Layer 12 of a small transformer language model trained on English Wikipedia (15 layers, counted from 0, width 64).
A neuron's activation on a vector x is GELU(gate . x) times (in . x), where the dot is the dot product.

Input weights of the MLP neurons that the questions are about. A number n stands for (n - 128) times 0.0077.
n39 gate: 128, 75, 140, 116, 176, 35, 162, 99, 134, 146, 100, 75, 110, 177, 172, 124, 135, 89, 138, 137, 148, 171, 87, 145, 134, 134, 129, 118, 141, 121, 37, 151, 142, 141, 155, 113, 128, 66, 105, 81, 92, 81, 109, 112, 113, 149, 153, 65, 106, 125, 115, 141, 89, 165, 91, 107, 92, 167, 139, 92, 126, 154, 174, 123
n75 gate: 86, 108, 103, 172, 117, 154, 134, 173, 87, 158, 104, 116, 67, 163, 175, 137, 120, 91, 153, 155, 206, 143, 171, 95, 108, 100, 81, 128, 108, 131, 177, 147, 166, 92, 126, 159, 134, 148, 131, 148, 91, 119, 111, 83, 52, 148, 131, 146, 87, 178, 150, 173, 148, 118, 132, 113, 185, 120, 142, 86, 131, 114, 103, 106
n81 gate: 124, 116, 190, 127, 111, 136, 176, 139, 145, 100, 123, 93, 88, 114, 165, 129, 131, 104, 128, 132, 194, 97, 143, 130, 140, 175, 117, 158, 61, 154, 77, 134, 208, 113, 174, 133, 155, 173, 186, 110, 127, 196, 137, 201, 95, 150, 173, 85, 129, 91, 145, 127, 156, 128, 124, 137, 127, 140, 34, 125, 157, 174, 144, 79
n85 gate: 116, 164, 126, 138, 131, 111, 125, 124, 120, 93, 128, 73, 158, 115, 92, 115, 119, 109, 107, 103, 148, 172, 105, 135, 134, 123, 137, 117, 156, 63, 162, 107, 156, 125, 164, 146, 100, 78, 89, 139, 117, 144, 169, 127, 59, 193, 208, 68, 200, 183, 131, 182, 129, 114, 111, 124, 120, 153, 89, 141, 114, 156, 79, 172
n114 gate: 131, 90, 151, 119, 115, 166, 126, 112, 130, 161, 85, 106, 132, 108, 153, 151, 217, 79, 105, 92, 102, 142, 89, 190, 142, 110, 71, 171, 117, 143, 113, 175, 147, 97, 161, 132, 111, 120, 87, 143, 172, 50, 192, 51, 121, 151, 129, 108, 91, 105, 140, 117, 130, 146, 109, 145, 179, 190, 51, 134, 183, 129, 199, 114
n134 gate: 89, 175, 103, 117, 107, 69, 142, 134, 98, 117, 145, 67, 91, 104, 86, 169, 117, 82, 133, 146, 110, 93, 81, 121, 124, 152, 146, 125, 117, 106, 138, 125, 151, 199, 102, 155, 94, 202, 102, 92, 132, 127, 181, 169, 164, 123, 137, 113, 87, 121, 149, 150, 197, 136, 106, 139, 188, 131, 155, 103, 92, 135, 96, 137
n139 gate: 121, 82, 139, 169, 188, 83, 216, 165, 105, 149, 50, 88, 81, 153, 142, 133, 115, 152, 104, 119, 67, 130, 152, 95, 97, 134, 123, 113, 127, 102, 103, 126, 114, 132, 159, 139, 127, 175, 125, 114, 164, 122, 189, 158, 121, 132, 122, 132, 149, 169, 138, 105, 86, 118, 117, 147, 134, 195, 128, 121, 198, 169, 150, 151
n142 gate: 104, 117, 97, 150, 156, 125, 159, 171, 103, 122, 197, 113, 108, 160, 147, 56, 131, 125, 149, 99, 91, 209, 89, 93, 143, 113, 130, 109, 94, 99, 127, 100, 102, 205, 132, 128, 139, 124, 69, 110, 154, 102, 152, 159, 144, 161, 68, 117, 164, 150, 146, 145, 84, 192, 159, 155, 122, 156, 160, 123, 114, 169, 162, 118
n143 gate: 153, 126, 117, 115, 124, 119, 127, 139, 125, 147, 150, 157, 109, 174, 123, 139, 128, 165, 74, 110, 157, 120, 93, 131, 169, 175, 120, 135, 111, 134, 177, 162, 125, 116, 98, 86, 142, 93, 60, 77, 150, 138, 106, 43, 101, 86, 51, 108, 121, 107, 145, 121, 100, 188, 95, 116, 178, 161, 96, 103, 141, 168, 90, 133
n167 gate: 124, 114, 117, 135, 116, 60, 94, 141, 152, 133, 98, 99, 125, 98, 124, 96, 115, 41, 117, 161, 115, 210, 155, 132, 78, 101, 194, 137, 70, 115, 116, 96, 106, 146, 111, 82, 135, 175, 103, 183, 131, 111, 132, 124, 114, 140, 115, 112, 125, 116, 199, 105, 131, 170, 130, 105, 99, 143, 104, 129, 77, 153, 141, 46
n210 gate: 99, 45, 81, 142, 94, 165, 152, 113, 140, 146, 156, 109, 95, 55, 135, 142, 194, 78, 124, 126, 137, 153, 115, 190, 170, 131, 113, 165, 86, 42, 87, 195, 182, 146, 163, 80, 120, 134, 90, 143, 165, 115, 112, 95, 95, 137, 99, 157, 88, 170, 67, 112, 148, 126, 80, 91, 64, 167, 110, 176, 140, 123, 122, 137
n219 gate: 161, 140, 158, 65, 103, 99, 96, 182, 63, 179, 173, 180, 73, 92, 160, 138, 128, 73, 118, 162, 191, 97, 129, 162, 159, 136, 118, 120, 99, 166, 57, 178, 124, 35, 186, 141, 128, 87, 137, 123, 136, 145, 156, 191, 126, 99, 45, 129, 175, 166, 106, 118, 105, 93, 153, 132, 126, 122, 58, 127, 168, 157, 116, 137
n231 gate: 114, 103, 166, 123, 110, 122, 164, 92, 132, 83, 130, 155, 105, 108, 203, 143, 130, 116, 149, 144, 168, 161, 64, 174, 147, 176, 89, 136, 99, 182, 134, 118, 179, 102, 179, 175, 174, 171, 131, 157, 147, 129, 109, 136, 85, 142, 166, 147, 100, 63, 96, 140, 182, 114, 125, 157, 177, 109, 60, 167, 187, 201, 125, 133
n248 gate: 109, 127, 139, 165, 119, 134, 150, 187, 120, 169, 143, 93, 176, 123, 135, 152, 184, 175, 45, 97, 119, 143, 110, 182, 115, 110, 61, 124, 128, 76, 77, 197, 112, 245, 171, 196, 163, 125, 185, 131, 118, 166, 162, 127, 85, 124, 64, 110, 100, 113, 119, 153, 143, 171, 127, 146, 122, 148, 100, 150, 130, 153, 158, 127
n39 in: 186, 157, 191, 131, 172, 137, 195, 120, 68, 91, 115, 99, 142, 153, 130, 69, 109, 95, 72, 181, 208, 196, 166, 82, 127, 117, 164, 104, 124, 114, 83, 156, 121, 114, 119, 191, 84, 145, 90, 81, 107, 92, 195, 106, 148, 112, 155, 127, 96, 89, 87, 122, 114, 119, 139, 118, 121, 110, 183, 163, 104, 113, 214, 172
n75 in: 129, 107, 114, 120, 99, 141, 124, 80, 117, 81, 130, 109, 187, 154, 96, 155, 118, 116, 120, 215, 152, 171, 124, 145, 103, 175, 124, 120, 90, 60, 135, 177, 114, 122, 120, 167, 80, 166, 181, 121, 107, 128, 121, 126, 129, 134, 116, 118, 49, 115, 171, 152, 94, 115, 115, 138, 139, 171, 136, 82, 121, 152, 104, 134
n81 in: 144, 189, 128, 134, 114, 222, 99, 91, 154, 153, 54, 108, 93, 131, 147, 145, 194, 140, 155, 116, 106, 101, 109, 147, 146, 63, 132, 106, 197, 144, 215, 144, 130, 160, 160, 121, 200, 169, 100, 92, 147, 143, 140, 74, 15, 66, 194, 162, 126, 185, 95, 135, 120, 139, 130, 98, 135, 120, 142, 132, 177, 124, 136, 150
n85 in: 77, 94, 106, 126, 133, 135, 135, 108, 195, 110, 165, 97, 120, 77, 136, 110, 155, 147, 117, 170, 103, 131, 86, 145, 97, 114, 163, 169, 68, 121, 90, 131, 75, 119, 126, 132, 91, 88, 131, 88, 153, 188, 124, 128, 71, 125, 147, 110, 168, 158, 85, 134, 64, 104, 147, 93, 150, 69, 123, 124, 92, 130, 94, 152
n114 in: 90, 65, 94, 124, 77, 169, 65, 147, 116, 122, 120, 108, 123, 117, 109, 133, 182, 59, 157, 128, 164, 124, 77, 112, 150, 103, 124, 114, 139, 164, 104, 141, 112, 127, 67, 174, 80, 103, 126, 222, 129, 133, 124, 107, 152, 168, 130, 202, 51, 129, 22, 90, 99, 138, 109, 154, 71, 161, 153, 207, 141, 32, 109, 97
n134 in: 92, 118, 41, 145, 88, 173, 40, 68, 156, 114, 111, 139, 120, 218, 156, 139, 117, 127, 96, 187, 73, 108, 137, 155, 127, 153, 197, 57, 160, 95, 153, 139, 159, 139, 152, 83, 151, 94, 77, 112, 103, 120, 97, 181, 126, 168, 152, 115, 214, 111, 148, 97, 122, 122, 141, 130, 152, 137, 124, 125, 161, 178, 147, 151
n139 in: 144, 143, 122, 149, 192, 61, 124, 71, 119, 132, 72, 94, 85, 149, 78, 94, 74, 132, 149, 155, 118, 113, 138, 97, 157, 147, 167, 156, 78, 134, 147, 124, 116, 158, 155, 185, 163, 110, 90, 109, 205, 145, 123, 155, 86, 177, 140, 131, 132, 116, 174, 122, 145, 139, 97, 172, 102, 196, 132, 142, 163, 114, 104, 144
n142 in: 163, 64, 55, 169, 150, 104, 179, 218, 147, 202, 119, 165, 199, 161, 167, 120, 106, 126, 165, 115, 98, 144, 174, 165, 136, 123, 119, 108, 138, 169, 117, 86, 138, 127, 110, 135, 85, 88, 172, 142, 128, 105, 163, 107, 166, 155, 86, 173, 89, 108, 168, 158, 160, 148, 103, 119, 158, 166, 109, 142, 157, 125, 114, 140
n143 in: 97, 170, 80, 145, 111, 155, 139, 86, 123, 137, 131, 124, 116, 187, 138, 112, 93, 150, 100, 120, 139, 129, 126, 73, 75, 155, 206, 101, 172, 129, 173, 182, 120, 88, 131, 76, 111, 192, 121, 162, 149, 95, 94, 110, 138, 128, 83, 77, 116, 150, 141, 156, 147, 200, 120, 136, 95, 122, 115, 143, 106, 87, 150, 63
n167 in: 118, 111, 84, 126, 136, 77, 84, 145, 144, 125, 136, 99, 90, 155, 122, 100, 131, 135, 85, 104, 150, 197, 91, 142, 81, 136, 137, 132, 161, 148, 183, 103, 128, 120, 72, 202, 114, 149, 118, 155, 131, 145, 205, 199, 160, 161, 102, 152, 171, 127, 179, 192, 112, 117, 159, 111, 115, 111, 155, 151, 109, 79, 75, 47
n210 in: 132, 104, 89, 199, 93, 90, 7, 149, 152, 132, 80, 98, 90, 138, 168, 68, 137, 104, 101, 113, 101, 129, 162, 120, 171, 63, 138, 129, 204, 94, 109, 164, 139, 163, 192, 124, 214, 108, 88, 131, 151, 92, 119, 182, 174, 148, 85, 163, 88, 173, 112, 111, 85, 143, 102, 15, 124, 123, 100, 211, 12, 120, 104, 172
n219 in: 152, 135, 189, 66, 154, 54, 148, 122, 95, 100, 138, 157, 113, 108, 196, 126, 144, 96, 127, 159, 147, 105, 157, 142, 197, 111, 134, 176, 49, 184, 99, 177, 88, 133, 47, 129, 159, 40, 141, 108, 155, 122, 82, 143, 162, 106, 83, 117, 165, 80, 114, 93, 118, 138, 86, 141, 82, 171, 108, 123, 156, 91, 138, 144
n231 in: 150, 97, 150, 125, 113, 117, 128, 189, 107, 185, 131, 149, 76, 81, 117, 93, 93, 76, 129, 92, 118, 139, 161, 58, 128, 117, 157, 151, 120, 90, 77, 165, 118, 86, 111, 117, 106, 100, 87, 139, 129, 149, 137, 188, 144, 56, 56, 105, 198, 93, 167, 130, 68, 93, 105, 86, 184, 132, 170, 128, 112, 89, 164, 140
n248 in: 118, 153, 135, 62, 140, 165, 217, 128, 128, 74, 186, 213, 123, 130, 158, 219, 66, 141, 81, 71, 66, 143, 155, 188, 115, 125, 162, 105, 123, 140, 145, 116, 94, 147, 145, 94, 85, 68, 63, 176, 111, 84, 111, 199, 107, 101, 141, 178, 131, 75, 132, 136, 71, 211, 151, 132, 119, 109, 132, 93, 118, 197, 108, 65

Each question shows a token from some text and the vector x that enters the MLP there. A number n stands for (n - 128) times 0.029.

" la": 111, 158, 164, 135, 105, 136, 137, 95, 135, 123, 88, 129, 129, 123, 143, 113, 101, 110, 89, 118, 102, 132, 94, 103, 125, 144, 148, 102, 123, 133, 162, 111, 158, 128, 113, 119, 153, 120, 110, 164, 124, 145, 125, 122, 88, 144, 139, 117, 123, 93, 86, 117, 136, 59, 183, 121, 129, 78, 134, 126, 118, 135, 139, 140
Which two neurons fire most, strongest first? n85, n81

"eo": 132, 123, 115, 104, 129, 107, 149, 123, 128, 121, 96, 122, 129, 95, 148, 151, 101, 132, 117, 144, 132, 171, 138, 120, 145, 144, 147, 100, 111, 149, 127, 126, 115, 105, 141, 127, 152, 125, 129, 115, 91, 142, 123, 132, 93, 122, 116, 149, 120, 115, 111, 144, 120, 39, 185, 144, 113, 91, 126, 129, 144, 130, 137, 137
Which three neurons fire most, strongest first? n219, n231, n210

" La": 93, 175, 168, 132, 139, 104, 125, 121, 136, 131, 101, 137, 123, 156, 98, 104, 85, 138, 85, 113, 107, 126, 128, 126, 124, 111, 141, 110, 131, 125, 155, 110, 125, 119, 130, 137, 153, 119, 123, 149, 107, 128, 99, 92, 97, 97, 121, 105, 141, 95, 129, 104, 128, 81, 194, 138, 170, 104, 134, 133, 94, 149, 154, 136
Which of these neurons fires most? n142

" del": 102, 177, 130, 104, 127, 134, 138, 108, 132, 103, 91, 162, 140, 115, 133, 142, 107, 111, 80, 112, 119, 122, 98, 116, 153, 162, 174, 94, 117, 123, 163, 130, 121, 130, 136, 116, 161, 145, 115, 156, 136, 113, 126, 114, 127, 133, 118, 99, 144, 81, 98, 137, 110, 81, 194, 122, 131, 105, 118, 124, 121, 149, 145, 138
Which of these neurons fires most? n143

" Or": 141, 116, 152, 134, 121, 115, 130, 120, 128, 119, 99, 133, 103, 119, 91, 146, 142, 146, 149, 114, 118, 118, 126, 109, 101, 167, 157, 103, 147, 79, 93, 141, 114, 126, 137, 115, 127, 135, 111, 130, 117, 139, 167, 129, 127, 119, 119, 132, 122, 130, 159, 105, 144, 134, 221, 123, 139, 123, 149, 112, 154, 124, 103, 156
The most active neuron and its activation: n134, at about 1.2

"\n": 127, 92, 136, 81, 171, 120, 118, 110, 176, 122, 107, 86, 124, 117, 90, 128, 136, 133, 166, 141, 123, 91, 106, 125, 145, 148, 143, 176, 117, 150, 143, 149, 139, 108, 141, 158, 103, 113, 146, 135, 117, 123, 154, 149, 156, 154, 141, 111, 129, 114, 108, 158, 148, 127, 150, 125, 135, 102, 191, 117, 122, 93, 150, 130
Which of these neurons fires most? n39

"Bl": 139, 118, 169, 120, 94, 112, 110, 185, 109, 131, 82, 128, 131, 142, 130, 124, 144, 115, 95, 85, 113, 100, 125, 138, 150, 127, 123, 135, 84, 105, 173, 137, 59, 130, 124, 132, 112, 136, 129, 128, 130, 102, 139, 131, 131, 162, 151, 130, 130, 149, 124, 139, 122, 101, 201, 104, 129, 123, 143, 157, 127, 140, 144, 132
Which of these neurons fires most? n114

"-": 87, 154, 165, 159, 148, 165, 119, 113, 126, 117, 118, 137, 138, 130, 129, 143, 141, 145, 146, 116, 122, 114, 119, 108, 126, 134, 110, 119, 179, 66, 145, 127, 93, 146, 105, 125, 115, 99, 120, 128, 72, 99, 156, 99, 173, 109, 123, 128, 139, 126, 126, 136, 107, 76, 84, 138, 124, 114, 184, 127, 114, 95, 146, 153
Which two neurons fire most, strongest first? n139, n142

"al": 140, 145, 134, 113, 137, 120, 121, 139, 145, 127, 140, 155, 129, 125, 127, 151, 133, 131, 138, 165, 130, 131, 130, 76, 128, 132, 105, 132, 104, 114, 126, 118, 118, 107, 150, 117, 117, 125, 140, 105, 113, 141, 104, 119, 125, 109, 115, 135, 121, 125, 131, 118, 132, 51, 206, 124, 141, 128, 120, 132, 136, 144, 123, 104
Which of these neurons fires most? n75

"a": 127, 112, 119, 107, 139, 107, 152, 131, 135, 121, 109, 141, 126, 118, 163, 150, 97, 140, 115, 141, 134, 146, 154, 107, 137, 139, 139, 109, 134, 160, 138, 128, 107, 100, 126, 127, 140, 133, 124, 105, 100, 127, 123, 153, 116, 116, 132, 122, 115, 122, 120, 160, 118, 25, 170, 119, 120, 74, 110, 154, 145, 121, 139, 138
The most active neuron and its activation: n231, at about 2.2

" age": 134, 117, 106, 132, 156, 117, 119, 87, 137, 119, 119, 166, 125, 136, 141, 154, 145, 135, 160, 101, 134, 140, 127, 84, 79, 153, 106, 128, 114, 142, 131, 126, 135, 140, 150, 120, 135, 144, 122, 182, 131, 124, 67, 118, 138, 101, 91, 141, 87, 115, 172, 111, 119, 114, 192, 124, 100, 153, 158, 133, 134, 112, 137, 94
Which of these neurons fires most? n167

"ano": 138, 119, 107, 107, 140, 110, 154, 122, 125, 114, 97, 119, 123, 94, 156, 158, 90, 134, 121, 132, 138, 171, 128, 122, 143, 150, 148, 94, 111, 167, 124, 126, 129, 93, 135, 127, 144, 126, 124, 99, 97, 140, 126, 138, 100, 124, 129, 152, 119, 120, 110, 147, 114, 37, 171, 130, 107, 95, 133, 126, 131, 138, 134, 136
The most active neuron and its activation: n39, at about 1.3

" Sp": 134, 121, 143, 113, 139, 123, 125, 124, 91, 154, 111, 134, 144, 146, 118, 145, 157, 103, 96, 93, 121, 137, 126, 138, 150, 105, 121, 108, 115, 146, 121, 139, 43, 122, 102, 121, 128, 139, 124, 104, 119, 114, 130, 135, 99, 171, 136, 81, 108, 142, 149, 117, 131, 115, 198, 116, 143, 117, 166, 129, 125, 155, 118, 137
The most active neuron and its activation: n39, at about 1.2

"no": 123, 164, 134, 130, 138, 129, 139, 97, 106, 128, 88, 122, 124, 120, 137, 101, 138, 129, 98, 143, 101, 174, 124, 137, 100, 152, 131, 121, 113, 133, 128, 144, 91, 106, 112, 119, 145, 141, 131, 144, 110, 126, 147, 126, 116, 144, 142, 136, 117, 146, 97, 127, 136, 35, 173, 126, 130, 103, 160, 142, 126, 155, 117, 142
Which of these neurons fires most? n85

" y": 118, 151, 155, 129, 117, 127, 131, 135, 142, 119, 81, 149, 130, 128, 169, 143, 140, 116, 94, 120, 105, 118, 101, 138, 140, 163, 169, 91, 125, 126, 152, 111, 144, 131, 143, 119, 129, 144, 129, 173, 138, 117, 150, 121, 126, 130, 119, 115, 137, 91, 108, 131, 126, 81, 206, 121, 106, 73, 124, 123, 134, 122, 142, 129
Which of these neurons fires most? n81

" |": 124, 108, 141, 99, 127, 144, 154, 124, 187, 119, 131, 86, 117, 130, 103, 129, 130, 164, 90, 116, 137, 138, 142, 124, 163, 142, 148, 125, 136, 138, 138, 130, 143, 108, 125, 152, 135, 116, 105, 121, 127, 118, 120, 135, 114, 154, 92, 107, 144, 101, 142, 136, 114, 75, 110, 131, 100, 121, 180, 124, 140, 99, 148, 126
The most active neuron and its activation: n39, at about 1

"ice": 140, 112, 111, 154, 132, 135, 131, 107, 141, 114, 127, 139, 161, 136, 146, 120, 103, 119, 138, 92, 102, 139, 144, 96, 107, 151, 102, 121, 141, 146, 140, 105, 140, 113, 124, 150, 121, 150, 138, 102, 107, 142, 111, 128, 141, 140, 127, 117, 97, 117, 144, 119, 137, 88, 218, 134, 151, 132, 143, 117, 129, 124, 128, 99
The most active neuron and its activation: n75, at about 1

" that": 129, 114, 112, 165, 153, 129, 133, 113, 184, 129, 137, 162, 141, 144, 149, 112, 132, 131, 128, 90, 104, 106, 128, 147, 124, 124, 143, 115, 116, 131, 125, 122, 97, 125, 115, 110, 148, 164, 111, 146, 135, 159, 114, 162, 133, 130, 140, 105, 142, 136, 125, 148, 145, 119, 187, 110, 140, 159, 157, 121, 148, 135, 139, 92
Which three neurons fire most, strongest first? n167, n142, n39

" concept": 123, 138, 124, 136, 146, 115, 133, 139, 146, 137, 102, 138, 117, 155, 135, 155, 124, 117, 137, 117, 114, 132, 97, 104, 106, 102, 122, 130, 141, 148, 150, 120, 135, 102, 119, 112, 144, 155, 122, 124, 124, 138, 127, 107, 136, 152, 173, 141, 94, 90, 106, 136, 149, 103, 217, 138, 133, 140, 119, 148, 166, 113, 111, 135
The most active neuron and its activation: n114, at about 1.1

" and": 132, 156, 107, 109, 120, 132, 109, 128, 192, 118, 138, 148, 137, 128, 110, 124, 139, 126, 136, 139, 129, 139, 120, 141, 93, 127, 128, 95, 118, 153, 110, 135, 123, 81, 144, 99, 138, 123, 125, 131, 126, 149, 113, 157, 121, 73, 115, 116, 144, 145, 143, 127, 113, 136, 167, 114, 118, 76, 129, 136, 135, 151, 109, 114
The most active neuron and its activation: n167, at about 1

":": 128, 121, 131, 99, 108, 125, 133, 109, 191, 141, 144, 136, 109, 101, 114, 111, 154, 133, 108, 106, 126, 131, 145, 128, 96, 121, 160, 146, 116, 123, 107, 118, 150, 127, 119, 101, 143, 127, 121, 149, 115, 137, 123, 125, 108, 121, 118, 140, 106, 126, 148, 121, 131, 69, 145, 124, 128, 102, 170, 145, 165, 131, 121, 109
Which of these neurons fires most? n167

"|": 106, 111, 162, 122, 134, 121, 159, 140, 194, 110, 97, 105, 103, 119, 100, 110, 123, 147, 121, 128, 159, 117, 131, 115, 125, 128, 138, 132, 131, 135, 118, 115, 116, 142, 131, 139, 120, 100, 119, 127, 110, 109, 159, 111, 109, 148, 121, 133, 145, 129, 128, 149, 96, 80, 137, 111, 110, 132, 160, 132, 150, 127, 144, 115
Which three neurons fire most, strongest first? n39, n85, n139

"ite": 117, 132, 122, 107, 107, 112, 153, 137, 136, 109, 134, 139, 118, 125, 122, 155, 121, 132, 120, 119, 121, 141, 146, 112, 98, 135, 133, 131, 112, 127, 129, 133, 144, 126, 127, 138, 132, 145, 117, 129, 101, 139, 142, 120, 141, 121, 117, 132, 124, 146, 147, 126, 117, 44, 210, 105, 117, 137, 128, 98, 132, 128, 133, 147
Which of these neurons fires most? n75

" academic": 120, 129, 108, 121, 153, 149, 126, 139, 150, 133, 118, 90, 149, 141, 97, 123, 135, 104, 139, 130, 116, 130, 135, 70, 123, 118, 116, 130, 145, 142, 113, 110, 140, 117, 131, 80, 139, 155, 151, 96, 122, 119, 101, 136, 144, 121, 147, 144, 139, 128, 133, 154, 111, 148, 207, 121, 116, 175, 135, 148, 139, 115, 125, 114
Which two neurons fire most, strongest first? n142, n167

"i": 134, 128, 155, 114, 129, 126, 153, 129, 147, 146, 129, 153, 125, 125, 157, 126, 111, 106, 116, 170, 106, 118, 117, 112, 142, 133, 116, 114, 124, 131, 143, 124, 143, 98, 119, 126, 142, 131, 117, 146, 109, 139, 106, 115, 128, 137, 140, 126, 114, 103, 121, 134, 127, 23, 177, 127, 132, 100, 105, 144, 115, 136, 125, 137
The most active neuron and its activation: n231, at about 1.4

"\"": 140, 145, 135, 101, 140, 125, 164, 135, 164, 146, 113, 132, 120, 120, 143, 130, 114, 129, 131, 141, 150, 86, 109, 82, 177, 150, 142, 106, 139, 100, 145, 117, 135, 105, 149, 126, 125, 164, 157, 114, 126, 127, 123, 111, 148, 144, 135, 132, 123, 110, 129, 164, 133, 53, 118, 132, 121, 118, 128, 139, 139, 167, 127, 107
Which of these neurons fires most? n210

" works": 151, 154, 91, 141, 143, 117, 121, 96, 150, 137, 126, 134, 113, 137, 89, 141, 101, 126, 133, 133, 161, 113, 152, 160, 121, 112, 153, 136, 158, 138, 159, 108, 151, 155, 155, 109, 138, 149, 156, 156, 91, 126, 117, 100, 123, 120, 138, 137, 94, 139, 131, 99, 125, 61, 167, 142, 132, 164, 146, 147, 142, 165, 116, 85
Which of these neurons fires most? n75

"s": 115, 127, 118, 146, 149, 140, 127, 144, 176, 124, 159, 145, 113, 126, 125, 101, 102, 138, 126, 150, 133, 119, 132, 143, 117, 138, 129, 108, 159, 144, 142, 89, 141, 104, 130, 118, 119, 164, 147, 133, 95, 119, 96, 132, 155, 127, 122, 122, 112, 123, 125, 111, 147, 100, 194, 119, 135, 173, 120, 127, 118, 160, 129, 84
Which of these neurons fires most? n167

" 4": 110, 117, 169, 117, 139, 138, 152, 105, 150, 148, 120, 104, 116, 142, 83, 121, 117, 154, 125, 145, 144, 129, 133, 75, 163, 115, 127, 77, 145, 146, 142, 101, 163, 145, 123, 147, 112, 141, 118, 140, 109, 98, 113, 125, 180, 141, 80, 130, 130, 140, 127, 129, 135, 70, 98, 131, 113, 96, 171, 133, 122, 124, 138, 149
The most active neuron and its activation: n85, at about 0.34

" Each": 113, 131, 138, 156, 143, 133, 140, 143, 163, 147, 139, 151, 120, 140, 136, 124, 147, 111, 171, 132, 141, 148, 144, 80, 134, 114, 151, 138, 134, 89, 115, 133, 107, 108, 126, 132, 123, 166, 126, 134, 106, 85, 141, 137, 127, 106, 156, 114, 131, 119, 132, 143, 125, 141, 203, 131, 127, 153, 163, 119, 99, 130, 158, 107
The most active neuron and its activation: n39, at about 2

" Michel": 138, 152, 125, 109, 133, 100, 125, 132, 98, 111, 104, 144, 113, 146, 135, 117, 138, 126, 93, 111, 143, 126, 127, 113, 119, 153, 142, 103, 155, 148, 123, 157, 100, 88, 133, 114, 152, 135, 138, 140, 103, 105, 93, 136, 126, 126, 129, 110, 141, 100, 123, 164, 124, 60, 190, 101, 119, 119, 124, 139, 160, 126, 118, 145
Which two neurons fire most, strongest first? n219, n231

"ange": 123, 145, 114, 120, 115, 125, 146, 118, 109, 114, 106, 117, 132, 130, 136, 105, 132, 112, 121, 126, 115, 159, 120, 94, 110, 168, 134, 123, 127, 121, 119, 146, 138, 97, 109, 114, 137, 133, 135, 144, 119, 108, 138, 163, 127, 124, 109, 101, 120, 122, 118, 151, 101, 42, 192, 115, 111, 106, 139, 132, 139, 146, 136, 134
Which of these neurons fires most? n231

" January": 141, 90, 108, 140, 128, 136, 144, 106, 165, 109, 103, 100, 115, 131, 136, 166, 116, 123, 126, 96, 150, 112, 109, 89, 141, 147, 94, 117, 128, 124, 150, 113, 88, 134, 115, 99, 140, 115, 106, 130, 128, 76, 104, 112, 161, 129, 116, 149, 98, 142, 122, 130, 129, 61, 107, 119, 88, 122, 102, 153, 129, 109, 105, 119
Which two neurons fire most, strongest first? n210, n114

"cycl": 139, 152, 155, 107, 126, 119, 100, 136, 131, 152, 140, 125, 156, 138, 142, 93, 126, 153, 135, 126, 119, 93, 121, 128, 123, 149, 91, 102, 103, 99, 150, 142, 54, 127, 148, 106, 148, 154, 119, 127, 114, 99, 120, 105, 107, 101, 131, 133, 103, 105, 130, 146, 83, 145, 188, 135, 157, 146, 175, 166, 181, 136, 115, 103
Which two neurons fire most, strongest first? n248, n143

"lla": 125, 132, 130, 112, 142, 118, 153, 125, 131, 112, 121, 150, 131, 111, 138, 139, 105, 137, 120, 131, 128, 159, 150, 116, 126, 134, 143, 114, 126, 182, 121, 131, 123, 102, 124, 129, 132, 134, 127, 120, 112, 121, 128, 142, 99, 109, 124, 133, 125, 122, 103, 147, 127, 21, 181, 120, 125, 94, 128, 150, 143, 131, 137, 132
Which two neurons fire most, strongest first? n231, n219

"ize": 137, 125, 110, 115, 126, 135, 119, 129, 124, 124, 144, 142, 125, 129, 136, 135, 138, 131, 128, 118, 141, 131, 132, 92, 126, 148, 106, 109, 111, 131, 115, 136, 137, 95, 121, 124, 130, 124, 124, 136, 125, 141, 107, 112, 130, 123, 99, 139, 110, 126, 138, 118, 129, 34, 204, 135, 141, 105, 106, 153, 132, 137, 126, 119
Which of these neurons fires most? n231

"1": 105, 131, 148, 107, 152, 104, 178, 115, 153, 152, 93, 113, 118, 124, 67, 103, 132, 144, 122, 148, 135, 121, 172, 130, 140, 97, 140, 119, 133, 148, 134, 124, 162, 142, 113, 168, 58, 108, 133, 104, 99, 132, 136, 143, 174, 131, 121, 113, 117, 146, 97, 143, 133, 101, 144, 150, 145, 121, 172, 96, 132, 149, 129, 105
Which two neurons fire most, strongest first? n39, n139

" 100": 126, 127, 171, 121, 160, 127, 155, 93, 139, 113, 88, 135, 121, 138, 142, 134, 116, 141, 147, 141, 128, 138, 121, 44, 131, 110, 143, 88, 163, 142, 135, 122, 129, 179, 115, 117, 104, 126, 117, 111, 124, 125, 133, 103, 172, 137, 119, 153, 123, 155, 122, 137, 101, 78, 128, 112, 134, 104, 169, 112, 139, 139, 141, 127
Which of these neurons fires most? n39

" Young": 133, 130, 138, 102, 122, 128, 109, 106, 135, 129, 131, 131, 142, 153, 120, 135, 115, 113, 130, 152, 150, 139, 130, 70, 129, 130, 126, 123, 130, 136, 92, 150, 156, 93, 129, 109, 111, 134, 127, 113, 100, 143, 114, 139, 123, 135, 128, 135, 126, 151, 134, 116, 117, 60, 203, 139, 134, 140, 142, 148, 151, 141, 145, 112
The most active neuron and its activation: n75, at about 1.1

" are": 99, 86, 129, 126, 138, 138, 108, 140, 177, 102, 128, 146, 137, 126, 117, 120, 101, 153, 107, 108, 122, 128, 110, 111, 93, 163, 140, 114, 147, 154, 126, 116, 154, 135, 111, 133, 135, 156, 143, 123, 147, 108, 137, 172, 153, 141, 142, 112, 121, 156, 146, 119, 102, 123, 186, 129, 165, 87, 153, 100, 150, 129, 141, 131
Which of these neurons fires most? n134